Layer 5 of a small transformer language model trained on English Wikipedia (12 layers, counted from 0, width 96).
A neuron adds its activation times its output weights to the MLP's output. To switch it off is to set its activation to zero at one token and run the rest of the model.
A neuron's activation on a vector x is GELU(gate . x + bias) times (in . x + bias), where the dot is the dot product.

Input weights of the MLP neurons that the questions are about. A number n stands for n times 0.012.
n5 gate (bias -0.017): -49 -46 23 23 -22 -32 9 -27 -9 22 6 -24 -8 -11 -30 -28 -25 -56 2 -1 32 -20 -27 4 3 -3 19 37 24 10 -18 -25 -10 57 -31 52 -17 -12 -16 -1 -50 18 -13 -27 -12 2 18 -24 -26 12 20 3 66 25 8 46 33 -5 5 -28 6 15 4 15 -1 -3 -7 26 26 3 48 -11 15 -18 22 7 18 32 -30 -10 21 2 2 -12 -6 -3 38 -20 -8 17 61 1 -18 15 39 14
n16 gate (bias -0.035): -33 -10 19 -16 23 24 -5 -6 -31 -5 -39 5 1 8 -3 1 51 -8 47 16 26 -21 17 22 32 -12 33 0 -4 9 -1 -31 -28 1 -28 12 -6 -19 14 -18 14 23 50 10 -29 11 29 16 -1 -27 -8 3 -3 32 -19 8 -42 12 15 -38 -27 -20 10 59 19 -1 -6 -15 9 33 5 8 -23 35 -2 -5 40 22 -5 17 7 12 28 29 -21 18 39 -33 -15 31 0 28 -12 -20 -14 36
n44 gate (bias -0.074): 33 7 14 3 -19 19 13 37 -9 -25 -10 -9 -21 -1 -75 38 15 6 -42 -19 7 -2 -16 0 -11 -16 16 -47 23 4 -23 12 34 -28 4 -15 -21 27 -9 11 -2 0 -13 20 38 29 -43 25 -3 46 -19 22 -26 42 -1 -33 -40 -11 26 24 9 23 58 11 -34 24 61 -14 -52 21 -1 17 14 28 0 -41 4 6 32 0 22 32 -23 -44 -31 -45 21 30 33 -5 -40 -29 -8 24 2 -15
n102 gate (bias 0.004): -7 -25 33 43 22 3 20 21 3 30 24 20 30 26 16 -50 21 -9 13 24 34 -16 8 58 10 -16 20 19 11 -11 -10 4 -6 42 26 -14 14 -20 2 -6 -13 27 35 11 -5 9 -8 -13 3 -37 -21 -12 28 48 49 34 13 -11 -3 33 0 16 13 -13 -8 16 -32 -13 15 -21 -15 -12 58 -34 -6 -25 5 15 1 58 -8 27 26 17 -14 22 -59 54 -24 6 58 28 -25 54 -8 5
n103 gate (bias -0.076): 28 24 3 -42 17 13 25 -8 5 33 -36 1 -5 -25 -8 19 -54 -7 37 -31 -33 -34 -6 -17 -28 8 -35 3 4 5 -38 -21 -21 -3 25 -4 -23 12 38 12 -15 -23 -6 16 3 14 -2 40 24 22 15 20 18 13 -14 4 31 -30 -1 21 17 6 9 17 -23 -8 -7 8 24 10 17 -9 -28 16 6 5 -16 26 -1 47 19 14 -20 -28 -1 30 10 15 25 -13 19 1 29 28 51 24
n104 gate (bias -0.063): -24 -45 43 2 -5 19 -31 -67 -25 23 25 -40 16 22 26 -20 -2 8 2 -7 -45 2 11 52 13 -39 10 -10 21 -20 21 1 -17 -27 6 35 0 14 -8 -20 -24 11 29 37 -38 16 -33 13 -7 55 31 27 34 13 7 54 17 11 9 40 -14 -9 -12 14 42 -25 2 19 24 12 -1 -16 33 5 22 -8 26 -32 22 -7 -23 -2 -28 -8 -5 10 0 32 -19 45 -33 -24 -6 -2 8 57
n142 gate (bias -0.124): 20 -29 -18 29 -28 -24 20 -22 14 21 65 -13 40 2 12 -32 7 11 31 3 -3 -4 18 -35 -2 -28 -5 -3 -2 40 -8 -16 44 -17 -5 10 -19 -24 -52 10 58 23 -16 -36 -28 -6 6 -11 37 -27 -24 23 -54 14 35 -36 -7 18 -1 -53 -12 -13 -4 35 -10 -2 -56 18 -34 -8 -27 7 -22 19 -42 -8 2 17 28 -15 -22 -32 -59 -22 3 16 2 -41 -1 3 2 14 -67 44 -4 46
n190 gate (bias -0.047): -18 -7 -9 28 -12 -22 53 23 22 -4 -41 -33 10 22 13 -3 33 48 -27 45 -13 -5 -24 8 -6 35 -21 -30 -7 17 15 3 -36 46 -48 52 -17 37 13 27 19 19 19 24 17 33 -21 5 -11 -15 -13 18 67 29 -15 19 -30 -20 29 9 -29 31 23 24 18 42 32 4 -16 14 3 -14 -2 -25 1 28 51 -16 -19 8 -19 -23 32 -24 -1 15 23 49 16 35 13 1 -19 -2 -28 2
n229 gate (bias 0.013): -8 -2 -22 34 -32 14 -2 24 -6 71 14 -4 31 -35 2 -28 -40 -11 -2 11 27 -19 5 40 38 16 5 -59 -7 -12 -3 -50 2 -17 -13 -13 7 -11 13 66 13 43 41 7 -14 -21 39 -26 -6 7 35 2 27 -7 18 -25 10 -23 -24 -23 -2 2 -30 -23 4 37 -20 -5 2 -30 -2 28 -49 -10 7 19 7 2 -10 47 -15 21 -39 30 -3 41 -5 4 -10 6 45 -35 7 -5 48 7
n241 gate (bias -0.091): -5 20 2 59 -54 -16 18 -24 73 -15 16 19 45 -7 37 45 -10 -43 -30 24 -3 1 -34 -19 20 13 6 5 -29 10 -6 -24 16 3 30 27 16 -12 41 34 23 70 -1 45 43 -18 8 -2 -13 20 -27 -41 -29 -7 -41 -58 -33 16 42 33 -28 27 53 1 -36 -4 1 -10 12 -9 -41 33 31 -28 19 -44 27 3 0 40 -2 -3 -6 10 21 39 33 -9 1 1 -6 -3 9 5 18 17
n5 in (bias 0.004): 44 8 16 44 -7 -14 5 17 1 37 23 -6 4 -13 7 23 3 -1 32 9 -6 61 10 6 14 -19 -49 -40 10 21 -8 -58 -16 -12 -43 -2 -11 -16 -8 -13 2 -7 11 -8 34 36 -7 -1 -46 -47 30 13 -2 -22 -43 19 -43 38 72 29 -2 -12 -22 6 10 -24 21 -2 2 9 -5 21 -20 -8 -7 -67 -5 -49 2 -34 -16 -62 30 -32 -19 -37 -18 -4 -49 -30 7 -17 -48 7 -23 55
n16 in (bias 0.019): 28 52 -30 -24 -15 23 12 -5 15 -15 43 14 59 -12 -7 -18 15 0 -17 35 12 32 -63 2 32 22 -5 4 -38 -28 3 10 7 53 -11 5 3 8 7 6 -13 -12 -30 20 36 -43 -14 1 -31 -17 55 -2 -19 -32 -22 3 28 12 -32 -18 6 15 -17 -9 -2 -30 -19 -45 35 -19 -36 -36 -24 -26 -51 -10 10 44 -1 -39 4 -49 -20 -9 6 -52 -3 -5 6 -14 2 8 -21 -40 -2 9
n44 in (bias -0.036): 2 1 -17 32 -16 -5 49 -19 -3 -56 -20 -28 40 24 7 27 22 23 -3 -29 -29 -34 -11 -61 -16 18 0 -21 -11 -5 -36 -17 15 -44 -6 32 58 -2 -48 19 -16 13 -23 10 -15 32 -4 -24 10 -33 -12 -8 15 -35 -15 22 16 -11 36 30 6 -26 27 12 -1 18 -9 -17 -28 56 16 -2 26 34 -31 7 24 -5 2 -23 -21 -36 24 -62 -10 -35 23 -55 -28 -40 -8 38 -7 -36 14 -25
n102 in (bias -0.049): 8 15 -47 -25 -12 -1 1 -22 6 -13 50 -15 -7 29 -20 -67 -14 -2 0 4 17 -1 44 21 0 31 42 45 -2 43 8 34 -2 -22 -17 -1 -30 -16 32 28 -17 -36 -36 34 39 42 21 -22 -7 23 -45 30 4 27 -2 -55 -19 28 -37 -33 -2 -1 -15 0 -29 19 -8 25 8 29 12 -37 -38 -13 25 -20 -10 -22 10 -11 -15 8 -31 2 -32 28 1 -11 30 43 -5 -25 -10 2 39 -13
n103 in (bias -0.024): 21 17 -18 27 -66 -28 3 38 28 -44 22 1 43 1 56 16 -20 -19 16 66 32 24 -10 2 10 -20 16 -32 -23 -15 40 38 -2 13 -7 22 18 -24 -43 13 -15 29 29 35 6 20 12 -5 -44 -9 0 -30 34 -35 -16 -23 -20 7 -33 -5 15 -10 12 -2 14 27 14 42 10 32 5 35 15 -27 -5 29 2 -13 -5 -10 -29 -1 -29 18 22 29 14 15 23 -23 -12 1 20 46 12 -11
n104 in (bias -0.043): -11 19 32 20 26 2 14 -8 -41 6 14 3 -19 -13 -23 -15 -7 -16 -11 8 33 -5 10 30 -48 -2 18 27 26 1 16 2 -36 4 33 -13 -54 9 40 -23 -30 10 1 6 0 8 1 20 -2 -23 -3 4 -1 -26 39 -19 10 14 26 -30 -67 -22 40 10 1 48 35 10 5 10 41 11 -36 17 16 15 8 9 -14 32 -41 -44 -8 -17 11 -18 0 -29 8 -29 -56 -37 22 7 68 -51
n142 in (bias -0.006): -19 2 24 5 8 11 1 62 -32 -4 8 -29 78 -31 11 -56 -27 10 46 10 -8 -45 14 -7 -19 -11 -14 -41 38 1 -44 59 25 14 15 -13 -48 -36 23 -5 -16 -10 -20 2 6 -5 16 -36 -27 31 61 -18 16 42 -25 40 -8 -47 -44 -69 -24 13 -39 27 -14 -36 -26 15 13 -60 -47 51 -29 0 5 53 10 37 -7 1 19 -16 21 -4 20 -35 -27 32 -51 -47 8 -23 4 8 -33 -39
n190 in (bias -0.012): -31 -10 -9 36 -48 31 6 19 24 -32 -39 -15 -5 13 -9 -1 13 10 -30 -10 35 -63 54 38 -60 13 -2 -7 14 23 2 -24 -3 17 -8 3 10 -18 24 -17 -39 22 -19 36 14 62 -10 26 3 30 13 65 7 48 19 32 21 28 37 28 3 24 -24 23 -54 32 8 13 -39 9 -28 -19 25 -16 -56 -17 33 -10 15 -20 -4 -28 -42 -67 -1 -10 44 25 21 11 19 54 -1 35 17 17
n229 in (bias -0.018): 22 1 32 -23 -39 -3 2 24 -33 38 23 3 -25 25 -3 -41 -28 29 -1 -5 -25 -10 -11 -11 -2 10 24 16 6 -69 2 -17 -5 34 -3 27 42 -17 14 -38 11 -41 -38 -23 -10 21 1 25 36 36 -27 -18 -12 16 -24 21 32 27 2 12 -19 -38 -30 -13 -25 19 29 8 13 33 -15 7 -10 23 44 -4 -4 34 -5 13 -6 42 -93 15 8 -16 38 15 -12 -12 26 -2 29 -53 18 10
n241 in (bias 0.059): 13 -28 43 6 -23 33 18 39 -4 6 -7 -31 -22 -21 8 -1 -4 -30 7 3 5 -11 41 55 5 22 -25 -2 12 -38 17 -2 14 30 -11 17 -3 5 -7 2 7 74 32 1 49 18 59 2 -16 -19 -12 -26 30 -37 -8 41 19 3 -22 -1 -34 -11 -40 38 42 36 -43 17 -20 6 15 -55 -40 12 0 1 -32 70 -8 -2 -30 33 -16 33 -30 -29 10 -24 2 -59 19 -24 -24 38 -7 -20

Output weights of the MLP neurons that the questions are about. A number n stands for n times 0.0044.
n5: 12 3 27 -8 2 30 18 9 0 15 2 -19 -27 -35 31 27 23 -10 19 -46 -16 10 -28 -46 -29 43 3 -18 5 15 13 3 -31 2 -11 -1 -33 -20 55 0 -36 -24 28 -24 -3 -40 -34 7 -3 -6 -29 -18 -22 -14 -37 4 -30 0 -30 53 31 -18 31 19 -5 -13 -23 -24 2 6 -21 -1 -22 21 37 -7 22 5 -18 -15 33 12 17 -13 -24 -5 -31 -39 -59 -3 34 -11 -13 -1 -24 45
n16: -57 7 -4 -2 0 2 -34 41 17 5 -15 -10 28 10 16 23 -10 -17 -53 34 54 11 -23 -10 -2 -14 -12 -21 18 -23 45 6 4 -10 17 19 -3 -3 1 -14 29 27 12 -55 -19 7 17 15 -15 -10 -29 3 3 -19 -34 15 15 -34 -21 38 1 -12 -4 -24 -34 -7 -9 -52 -4 33 -8 27 -4 25 29 -17 38 -28 21 7 6 -39 20 4 12 0 25 14 -18 7 3 -48 -16 -1 0 3
n44: -25 -25 -5 10 20 9 -22 32 2 47 15 13 -39 15 -69 38 -9 0 -7 -56 1 -1 -23 -19 -9 43 -29 28 -31 -2 15 13 27 -28 5 -9 13 15 21 -24 -27 4 51 29 -12 -33 -11 -12 -21 2 30 -21 3 16 32 5 -23 -15 -8 10 -3 34 30 0 -32 -8 39 10 -30 37 -26 14 -31 10 -8 -2 26 41 -33 12 35 32 4 -3 7 -23 35 32 19 17 -7 1 1 -38 -17 -14
n102: -5 -9 -18 -2 1 -8 -35 -9 -4 13 16 24 4 25 -8 -24 19 -23 -2 -3 -9 -3 -9 8 -21 -29 -8 -19 23 -33 33 3 -54 2 -22 -12 14 -5 9 11 29 -10 55 8 -3 -42 -18 -1 -53 11 -12 8 25 -26 -8 10 42 -28 45 29 36 14 28 0 -21 -8 -17 -14 1 14 -31 19 6 -37 -41 18 -25 -31 -21 2 57 18 -13 -13 -17 -19 -16 8 19 -37 -10 6 10 43 18 -44
n103: 4 26 18 -27 5 9 -28 10 -12 34 6 11 -31 42 -27 30 -32 13 10 -15 -3 -14 -45 3 -20 8 -20 -4 -23 -11 -25 -49 -30 -32 -13 5 11 10 -36 15 -10 -34 3 3 -4 54 -24 15 3 13 -9 10 -24 -1 11 3 -18 -85 -4 -12 37 -16 17 0 48 22 -4 4 -1 11 -8 7 -14 -40 -9 9 -18 -8 0 23 -4 3 -4 -39 -11 16 39 33 11 19 -6 -25 -35 15 21 5
n104: -32 10 31 15 39 19 -10 -30 -12 -14 8 -11 33 7 3 -17 -37 13 -4 24 -23 -26 -49 25 24 -15 -3 16 6 25 9 20 -19 29 -23 23 -12 -19 7 -24 -3 -33 4 17 19 7 4 -57 -15 57 -5 4 46 -36 -37 8 -12 33 37 6 6 -8 -15 -20 25 23 51 14 21 -20 47 2 9 4 23 39 -1 -28 25 -15 -13 37 0 -27 14 -25 14 6 19 -23 -23 -9 -3 -9 16 10
n142: 37 31 6 -13 -29 -2 -45 1 31 31 -9 -30 -22 33 -15 26 -30 14 -9 -37 -20 42 15 38 12 44 25 44 -18 21 31 -25 -9 -30 8 31 -34 3 13 8 -25 35 -19 11 33 1 -57 12 -5 12 -6 -69 5 64 -20 -33 40 2 21 4 8 -6 22 -2 10 19 14 -30 1 22 -13 -31 12 7 -11 31 39 3 -15 15 -28 0 12 14 -25 6 0 -24 7 -15 -7 -35 38 -19 9 40
n190: 20 2 14 28 -33 -8 -31 4 3 7 30 -30 -34 44 -22 -1 42 -17 -11 -25 22 16 12 -6 -14 -6 18 -16 -28 -4 -7 -43 -25 25 34 -7 18 24 -95 -16 -2 3 38 -13 -25 -10 1 -5 6 18 33 -20 -58 27 -2 19 23 11 -24 18 -20 10 15 -6 -7 -17 -30 -54 -15 -56 -21 -4 -25 10 18 -36 -3 29 3 -5 -3 23 27 -9 -23 31 20 -25 -27 -2 -50 -4 -11 -18 26 2
n229: -27 -7 -14 -22 -11 -5 -1 -3 -4 -25 14 -51 13 -24 58 -35 -3 -6 64 39 -6 -9 3 6 8 -10 -18 -3 31 30 24 20 7 8 -24 19 -18 -25 16 31 17 26 11 -19 22 -11 6 -35 14 -47 -36 -17 22 5 -3 -10 -41 -48 -18 18 22 19 34 -25 -9 -30 -14 17 -17 -6 3 11 -27 -46 -2 -35 29 14 14 -1 -25 -31 -17 -16 8 8 -6 -16 4 31 -12 48 9 21 0 -32
n241: -60 11 -2 -27 -3 -28 16 -42 -52 12 19 33 31 1 -32 -15 26 12 -15 11 0 -10 -37 3 9 -8 41 17 12 -3 -23 4 -27 2 -5 -9 33 11 -8 -11 19 -16 -48 -10 -2 12 -38 -6 -21 -33 -49 25 -9 -10 14 -39 18 4 -10 39 -14 33 1 3 -45 -4 41 23 -19 -13 -31 -13 -48 24 24 11 17 -47 17 -4 -2 -40 -37 -7 9 10 8 -30 6 -28 10 0 26 13 -14 -37

Each question names a token from some text and the token that comes next. It shows the vector x that enters the MLP there. A number n stands for n times 0.027.

Then comes g, the gradient of the next token's log-probability with respect to the MLP's output, scaled to length 1. A neuron's effect is roughly proportional to its activation times (output weights . g). A number n stands for n times 0.0041.

"ad", then "y"
x: 4 -2 -27 3 -63 -37 3 15 -38 11 -31 0 -10 -48 -15 37 -34 8 -1 22 15 47 13 4 11 -10 11 -17 31 28 -11 29 22 10 18 -2 21 -3 11 -13 6 24 -36 -28 -4 29 17 -34 15 25 -34 45 16 -42 22 -56 -8 22 19 -8 -30 -15 -18 -15 33 9 37 32 -39 -66 -5 -16 14 -13 -8 11 -13 6 42 -21 -3 26 -11 52 -23 4 -44 5 -9 26 42 -3 37 -8 -5 -45
g: -28 26 -10 -23 2 11 10 -10 10 -45 29 -50 -50 -16 -8 10 -20 9 -65 -33 22 2 21 -39 5 -23 -46 -32 11 27 3 -8 -12 25 -11 -29 -26 -42 -13 -32 38 -20 11 -14 -11 7 -26 26 -1 22 17 -43 7 26 -3 -1 -41 -4 17 19 -2 -4 -12 4 -2 -27 10 -25 15 -4 -9 64 1 -13 -25 -15 -14 -31 -7 35 11 11 20 48 16 6 -23 -8 3 61 -6 31 -8 15 -8 -52
Which neuron, switched off, raises the next token's probability most? n44

"ir", then "un"
x: -22 10 -9 -3 17 -29 9 0 -46 -25 -13 -16 14 -60 -2 1 -44 -25 2 -13 7 -4 37 -16 13 -8 -35 -9 34 21 -33 -29 0 49 11 33 -12 0 51 -5 -7 -16 -46 -33 -45 -7 -19 -73 31 9 6 21 23 -22 -8 -6 -1 17 32 12 -36 -27 -44 -36 9 1 18 -4 10 -31 -3 -52 31 -10 -28 5 2 -3 23 28 -27 16 24 -13 10 2 6 27 51 2 25 28 20 -3 -36 -31
g: 33 -30 2 4 -32 14 2 -4 20 -17 -13 -5 -4 -7 10 7 -30 13 34 -50 -13 -24 20 -65 9 12 -6 -16 -26 13 5 32 26 -7 -30 -55 20 -36 12 -27 3 -14 16 2 -15 20 20 -4 20 10 23 -32 12 3 1 21 7 -3 -8 24 -10 -27 -27 -57 -6 -27 28 16 -21 -64 14 42 9 12 1 -18 -9 60 -8 -15 -23 -54 13 48 7 48 -49 -41 2 -5 3 -17 -7 -3 10 -3
Which neuron, switched off, raises the next token's probability most? n5

"o", then "-"
x: -22 8 8 -7 25 -3 19 42 -10 -38 -33 -9 -7 -36 23 28 -18 -22 -25 0 21 7 59 0 26 -7 -2 10 27 61 -31 65 -18 -13 -22 3 17 7 -9 27 -26 -2 -37 25 -11 11 -15 -11 25 11 31 15 10 -17 -17 24 3 7 25 -26 -33 -23 -5 -45 -8 -50 16 -2 59 -19 -11 -18 32 -44 10 -4 -25 9 -1 35 29 14 12 55 -12 -48 -27 -22 54 -9 8 6 25 24 1 8
g: -9 16 -55 -12 18 -5 -24 0 -10 -30 -12 -65 -31 -1 22 7 -56 21 -2 -34 7 -22 -32 11 8 0 2 31 14 -5 -12 5 73 35 -20 16 -15 15 -52 31 14 20 4 2 -44 13 -4 23 -6 -25 43 -1 10 -19 -34 6 17 -19 -14 38 5 -19 -27 5 30 -8 15 23 44 17 -17 3 8 -45 8 15 45 -52 7 -2 32 22 35 5 15 -12 5 34 3 -8 -25 -13 13 -37 -9 8
Which neuron, switched off, lowers the next token's probability most? n5

" ", then "+"
x: 0 -6 -12 4 -16 -17 8 -9 -3 -29 -40 -13 21 -58 -3 14 -23 -5 -9 23 35 37 9 6 27 5 7 6 53 -6 14 33 33 21 16 8 19 -12 -12 5 2 -7 -29 -3 26 46 -45 -36 36 -23 10 11 19 -18 -12 -25 31 23 -5 1 -45 4 -61 8 36 -39 10 -16 17 -3 -3 -20 50 3 -35 27 35 20 54 -2 2 30 5 54 -7 -35 22 -9 26 -37 -23 13 49 -14 20 32
g: 20 19 19 -62 3 17 50 16 -13 -14 21 -19 -48 -34 -8 44 -26 8 -34 -12 29 4 12 1 -18 22 0 24 -3 24 11 -16 -16 7 5 -31 -46 26 34 22 -7 39 -28 23 -36 36 7 -8 52 -6 -4 -5 18 4 48 -17 -37 13 43 24 2 -13 26 -17 23 50 15 44 -18 1 2 11 8 -6 6 -5 8 4 -11 4 36 36 -34 27 18 -24 9 17 -10 41 -5 41 -24 8 -35 -11
Which neuron, switched off, lowers the next token's probability most? n16

" th", then "r"
x: 8 6 -9 29 -38 -38 -6 -4 14 -24 -7 -33 -15 -45 17 -10 -41 34 -1 29 6 54 31 -4 24 8 -39 1 17 45 6 12 15 4 36 -6 10 -26 26 0 12 -9 -15 10 -2 14 -11 -13 -9 -11 29 -6 12 14 9 -24 -6 34 -12 -43 -65 9 -32 27 42 -49 35 17 25 -26 11 -1 9 26 10 -10 -23 17 30 7 1 65 3 14 -68 -11 -11 3 35 -27 2 52 26 5 9 57
g: 0 36 24 10 -19 23 32 -74 -5 -21 -21 -12 -23 16 2 13 -6 24 26 -44 11 -35 -7 34 51 21 -36 -48 51 -21 44 10 -30 11 -18 32 3 0 7 55 -6 0 -9 -33 -22 -36 24 22 -18 -3 20 -21 -20 -4 -20 -25 -5 13 -36 2 16 -36 19 0 -7 33 -14 26 -33 26 -21 13 32 -8 13 20 19 -6 9 -27 31 47 33 -2 -8 24 -3 -2 7 -5 44 -13 -4 -1 -22 7
Which neuron, switched off, lowers the next token's probability most? n142

"ro", then "am"
x: -15 49 -7 -3 12 -45 20 32 0 -37 -30 -28 9 -56 6 6 -39 -19 -27 -24 5 68 24 -5 -26 10 -17 29 3 32 -24 23 18 30 23 -3 27 -5 10 -24 -16 -16 -28 2 -30 1 -1 0 38 0 12 17 30 36 -18 -42 9 18 15 -23 -14 -18 -16 -38 24 -8 -3 -23 4 4 -39 -55 36 12 21 26 -19 5 -4 50 26 42 45 -11 -36 -2 -17 17 25 -12 -21 -1 58 12 8 29
g: -1 -44 6 -24 36 3 36 20 -45 33 -12 17 -3 -7 30 -2 -6 2 13 31 -53 -10 38 -39 1 38 -5 21 28 -26 38 28 -36 9 27 0 39 -24 -15 -54 -18 -13 -8 -27 -9 21 4 -22 22 -26 8 -18 6 -7 9 52 -48 -13 -10 -28 -7 -32 -27 -4 -13 -23 8 11 -13 1 13 40 16 33 -41 -8 -11 -4 33 12 -3 -2 23 11 -15 29 -40 -55 23 0 -18 -25 -18 39 22 -15
Which neuron, switched off, lowers the next token's probability most? n103

"ard", then "s"
x: -23 10 -29 -39 -34 -5 -3 -11 0 -5 -1 -26 21 -60 -4 1 -32 -2 -15 45 14 -4 23 -28 -3 12 -7 -13 2 60 -2 14 33 27 -14 -10 -6 -2 10 45 -33 -39 -53 -14 -14 2 12 -65 1 12 23 11 25 -10 27 -67 -27 23 8 1 -14 -44 -55 3 45 17 -5 22 -9 1 -20 -47 56 19 -7 17 0 -31 55 10 10 12 -17 44 -33 5 -11 16 14 18 1 15 4 -17 34 -19
g: -22 16 7 -23 -26 46 -94 18 9 13 18 -45 -11 -23 52 -9 43 -2 38 54 20 -5 -19 4 10 -25 0 -42 -3 7 -9 13 -36 2 21 27 -28 10 11 7 -18 -21 17 -39 41 2 23 -6 -27 -6 45 6 9 -10 15 8 -9 25 15 14 6 37 15 7 20 -1 24 -13 17 -1 -43 16 14 -30 -20 -7 -3 -16 -19 3 -14 11 -9 2 -16 25 -38 -17 48 21 -10 27 16 3 0 -58
Which neuron, switched off, raises the next token's probability most? n229

"et", then "er"
x: 3 -16 5 -5 15 -29 -16 5 -42 -32 -4 -35 -6 -44 -2 27 -12 -3 10 25 57 36 21 4 60 10 7 -15 26 53 8 -5 38 -30 22 -19 -4 -10 9 29 1 21 -32 -33 -29 41 -2 14 -18 -9 -7 -19 5 23 1 2 10 12 48 -15 -42 -49 15 -55 22 -25 47 21 -15 -33 -23 -13 38 -19 -21 29 -6 23 28 -7 12 46 0 39 -40 -11 -35 15 -2 11 -33 -18 22 -5 17 -18
g: 3 -27 15 11 -14 -25 15 19 -35 13 -11 -45 10 -15 48 16 7 11 -33 9 10 15 -71 -3 -52 -11 -19 -18 -2 12 54 -37 11 5 6 15 -10 -16 -44 14 60 -12 -18 -10 -23 -22 -14 30 -29 -1 -19 -28 -6 4 -40 15 1 38 48 3 -37 36 11 17 -12 14 -18 1 31 38 -28 40 31 -1 34 -8 10 28 22 -5 32 14 -29 18 -2 -19 -19 4 1 34 -26 -20 -25 24 -7 -21
Which neuron, switched off, lowers the next token's probability most? n44

"es", then "ort"
x: 12 -3 -8 -13 -4 -42 -2 26 1 -1 -36 -19 1 -24 -9 10 -39 -23 -36 -9 38 35 43 13 20 28 -13 28 -5 28 9 23 19 5 18 24 76 -35 11 5 19 -10 -17 31 12 1 -31 2 38 -40 -12 22 8 -8 -4 -14 6 13 44 -32 -30 -28 2 -4 43 -12 17 41 23 -22 1 -13 43 2 -4 26 64 4 14 11 -5 38 -5 46 -8 6 -6 4 -21 29 -45 -2 44 16 15 57
g: -18 -29 -6 19 38 -20 -14 -15 9 42 -26 33 -15 22 2 5 -29 38 2 16 -22 52 28 39 -9 14 3 -3 3 -3 -2 11 -22 -51 -29 39 -3 -5 -8 43 24 40 29 5 -8 -19 23 13 -48 27 -20 10 -2 1 -8 17 16 24 -4 -50 20 -16 1 -29 -1 -65 2 -24 -23 -24 16 12 -11 -3 -7 -14 41 -15 -18 -60 4 -4 7 -27 18 -36 -21 -2 12 -29 -5 -20 -23 69 -17 1
Which neuron, switched off, raises the next token's probability most? n16

"iv", then "ing"
x: 14 2 17 6 -44 20 17 55 -20 12 2 5 12 -39 32 14 -17 -14 2 20 -9 40 -6 22 24 -8 -40 25 52 38 -18 -3 13 -25 42 23 -11 -1 -4 3 0 -13 -39 -3 1 12 -23 -59 -11 26 -7 38 -3 -20 2 -34 -39 42 18 -21 -12 -35 -6 -13 23 5 22 18 37 -44 1 -7 28 -8 -51 8 33 20 21 26 -15 4 -28 57 10 -35 19 15 77 -9 8 22 46 14 -16 13
g: 1 -16 42 15 -14 -29 -57 -41 -44 8 14 -38 8 31 -33 46 -13 5 -43 1 -5 31 6 -37 -4 34 -22 -11 -11 16 11 37 -16 3 21 -22 1 31 17 36 22 -17 1 -9 -2 -30 -18 9 12 38 -7 9 32 -41 5 -32 23 0 -46 -56 21 15 -32 -31 -48 -21 19 6 0 -23 -25 -21 1 15 -7 -8 -32 19 -2 6 9 -9 17 -54 -43 -16 -32 23 10 8 6 0 -28 -27 -4 13
Which neuron, switched off, raises the next token's probability most? n44

" b", then "al"
x: -11 4 4 19 2 -38 26 -13 -41 -17 -30 -22 -22 -15 -10 -3 -29 16 7 -10 16 45 42 -12 26 10 -6 -11 28 29 5 8 12 -14 17 -21 14 -22 6 -20 9 -3 -3 1 8 18 6 -9 23 -15 22 15 47 -4 -9 -58 -8 48 30 -47 -63 -24 -52 0 37 -13 9 -43 36 -30 -11 -6 45 6 -3 19 3 -17 -12 29 17 33 30 9 -26 -18 -8 -4 8 -28 -2 71 28 16 35 60
g: 16 -31 21 -21 1 -8 33 9 -16 19 14 -25 12 20 -31 8 -7 34 -12 39 2 -7 4 4 21 6 -44 -18 19 55 -45 5 -17 14 51 28 57 -4 -14 -7 -58 -14 -33 -25 -1 -29 -53 30 39 -34 21 8 -32 4 6 -4 17 0 -14 2 9 -36 4 -21 21 9 -34 -28 -3 -47 26 -26 -3 -27 42 -18 -13 28 20 10 -28 10 8 1 -16 23 -10 -4 17 -40 39 4 15 30 -3 -37
Which neuron, switched off, lowers the next token's probability most? n16

"i", then "k"
x: 0 26 -40 -7 -28 9 21 -4 -37 -59 -14 -18 9 -57 18 14 -28 24 -53 15 28 -3 37 -11 17 -8 -2 38 3 41 9 5 0 7 -9 -39 -21 -42 -2 -7 25 13 -24 -17 -9 7 4 -40 7 -27 -16 17 18 -38 11 11 -2 41 6 4 2 -33 6 -42 20 -39 -3 -1 29 -21 -5 -41 70 -4 -10 17 -49 -32 42 -15 -10 42 -14 32 -9 -25 -57 -10 23 15 5 12 3 6 -1 17
g: -12 26 -7 43 25 5 -38 7 -3 15 -7 38 -12 -7 -10 -5 -9 -9 25 1 8 -26 18 -45 5 -30 44 20 32 24 -9 3 19 45 11 15 0 26 -34 2 18 -23 -8 -7 20 2 29 -3 30 -1 11 49 37 -34 4 36 24 34 13 6 1 10 38 -21 -18 -28 15 -27 16 -7 42 11 0 -3 24 -55 8 31 -3 59 13 56 -1 -36 -29 -2 -11 -66 -24 -14 -10 -22 10 36 -29 7
Which neuron, switched off, lowers the next token's probability most? n142

"Q", then "u"
x: -43 -25 4 -6 -37 -21 -1 0 -10 -14 -21 -8 -5 -37 -4 19 -28 41 -25 -7 -3 1 2 21 57 29 -3 18 28 5 6 22 5 12 65 4 24 -15 6 -7 -43 -2 -27 -2 -2 1 0 11 -14 -45 29 5 -4 3 -26 -27 11 12 25 -25 -41 -12 -62 8 55 -9 11 2 15 -29 -31 -22 68 -14 13 16 -4 12 31 18 -62 2 -24 44 -9 -16 17 -5 14 -34 -23 11 62 -10 -8 25
g: -23 -1 -1 -12 2 -7 -19 -22 -55 55 32 -36 38 6 -19 1 25 19 -1 -18 -11 24 -40 7 -5 16 32 -14 -36 39 19 -15 29 15 41 -28 0 19 -8 -12 -13 32 -15 30 -47 -44 6 15 1 -25 3 -12 -21 -21 4 -23 23 2 -5 -40 -17 13 -13 -14 16 8 12 0 -5 -36 5 -33 -31 2 23 -48 5 -17 -26 6 21 22 -37 12 -32 -29 18 3 1 60 -69 -29 30 -15 13 -8
Which neuron, switched off, lowers the next token's probability most? n241

"ive", then " re"
x: 12 -11 -12 -25 -29 -13 16 14 -16 -11 -35 24 13 -61 13 -9 -50 -4 -46 -1 1 -1 54 -6 -7 -22 -26 33 16 35 -14 -19 35 1 12 4 -2 -14 -9 21 7 -14 -67 34 -17 17 3 -26 44 14 -1 7 11 -38 -1 -64 -36 32 34 -26 -29 -34 -31 -18 27 -42 33 7 19 -35 1 -30 37 -34 23 8 -20 -29 25 -22 8 6 -20 25 24 -12 -31 31 3 -13 24 -19 10 -9 22 26
g: 9 36 2 18 -1 -22 -4 6 38 -11 7 37 -40 -12 49 -28 22 -12 13 -11 16 -24 -42 -5 21 -21 -20 11 -6 16 8 -21 13 34 -42 -1 -35 -59 -8 -34 -29 -10 -1 -36 37 -1 9 49 -39 -12 37 1 -33 -19 2 16 9 -10 3 -28 -7 -33 -29 -38 -12 -65 8 6 -8 -21 0 -2 -23 -47 -3 -4 -36 4 -17 25 20 34 -5 -5 2 40 25 12 20 1 8 3 -7 -40 58 9
Which neuron, switched off, lowers the next token's probability most? n241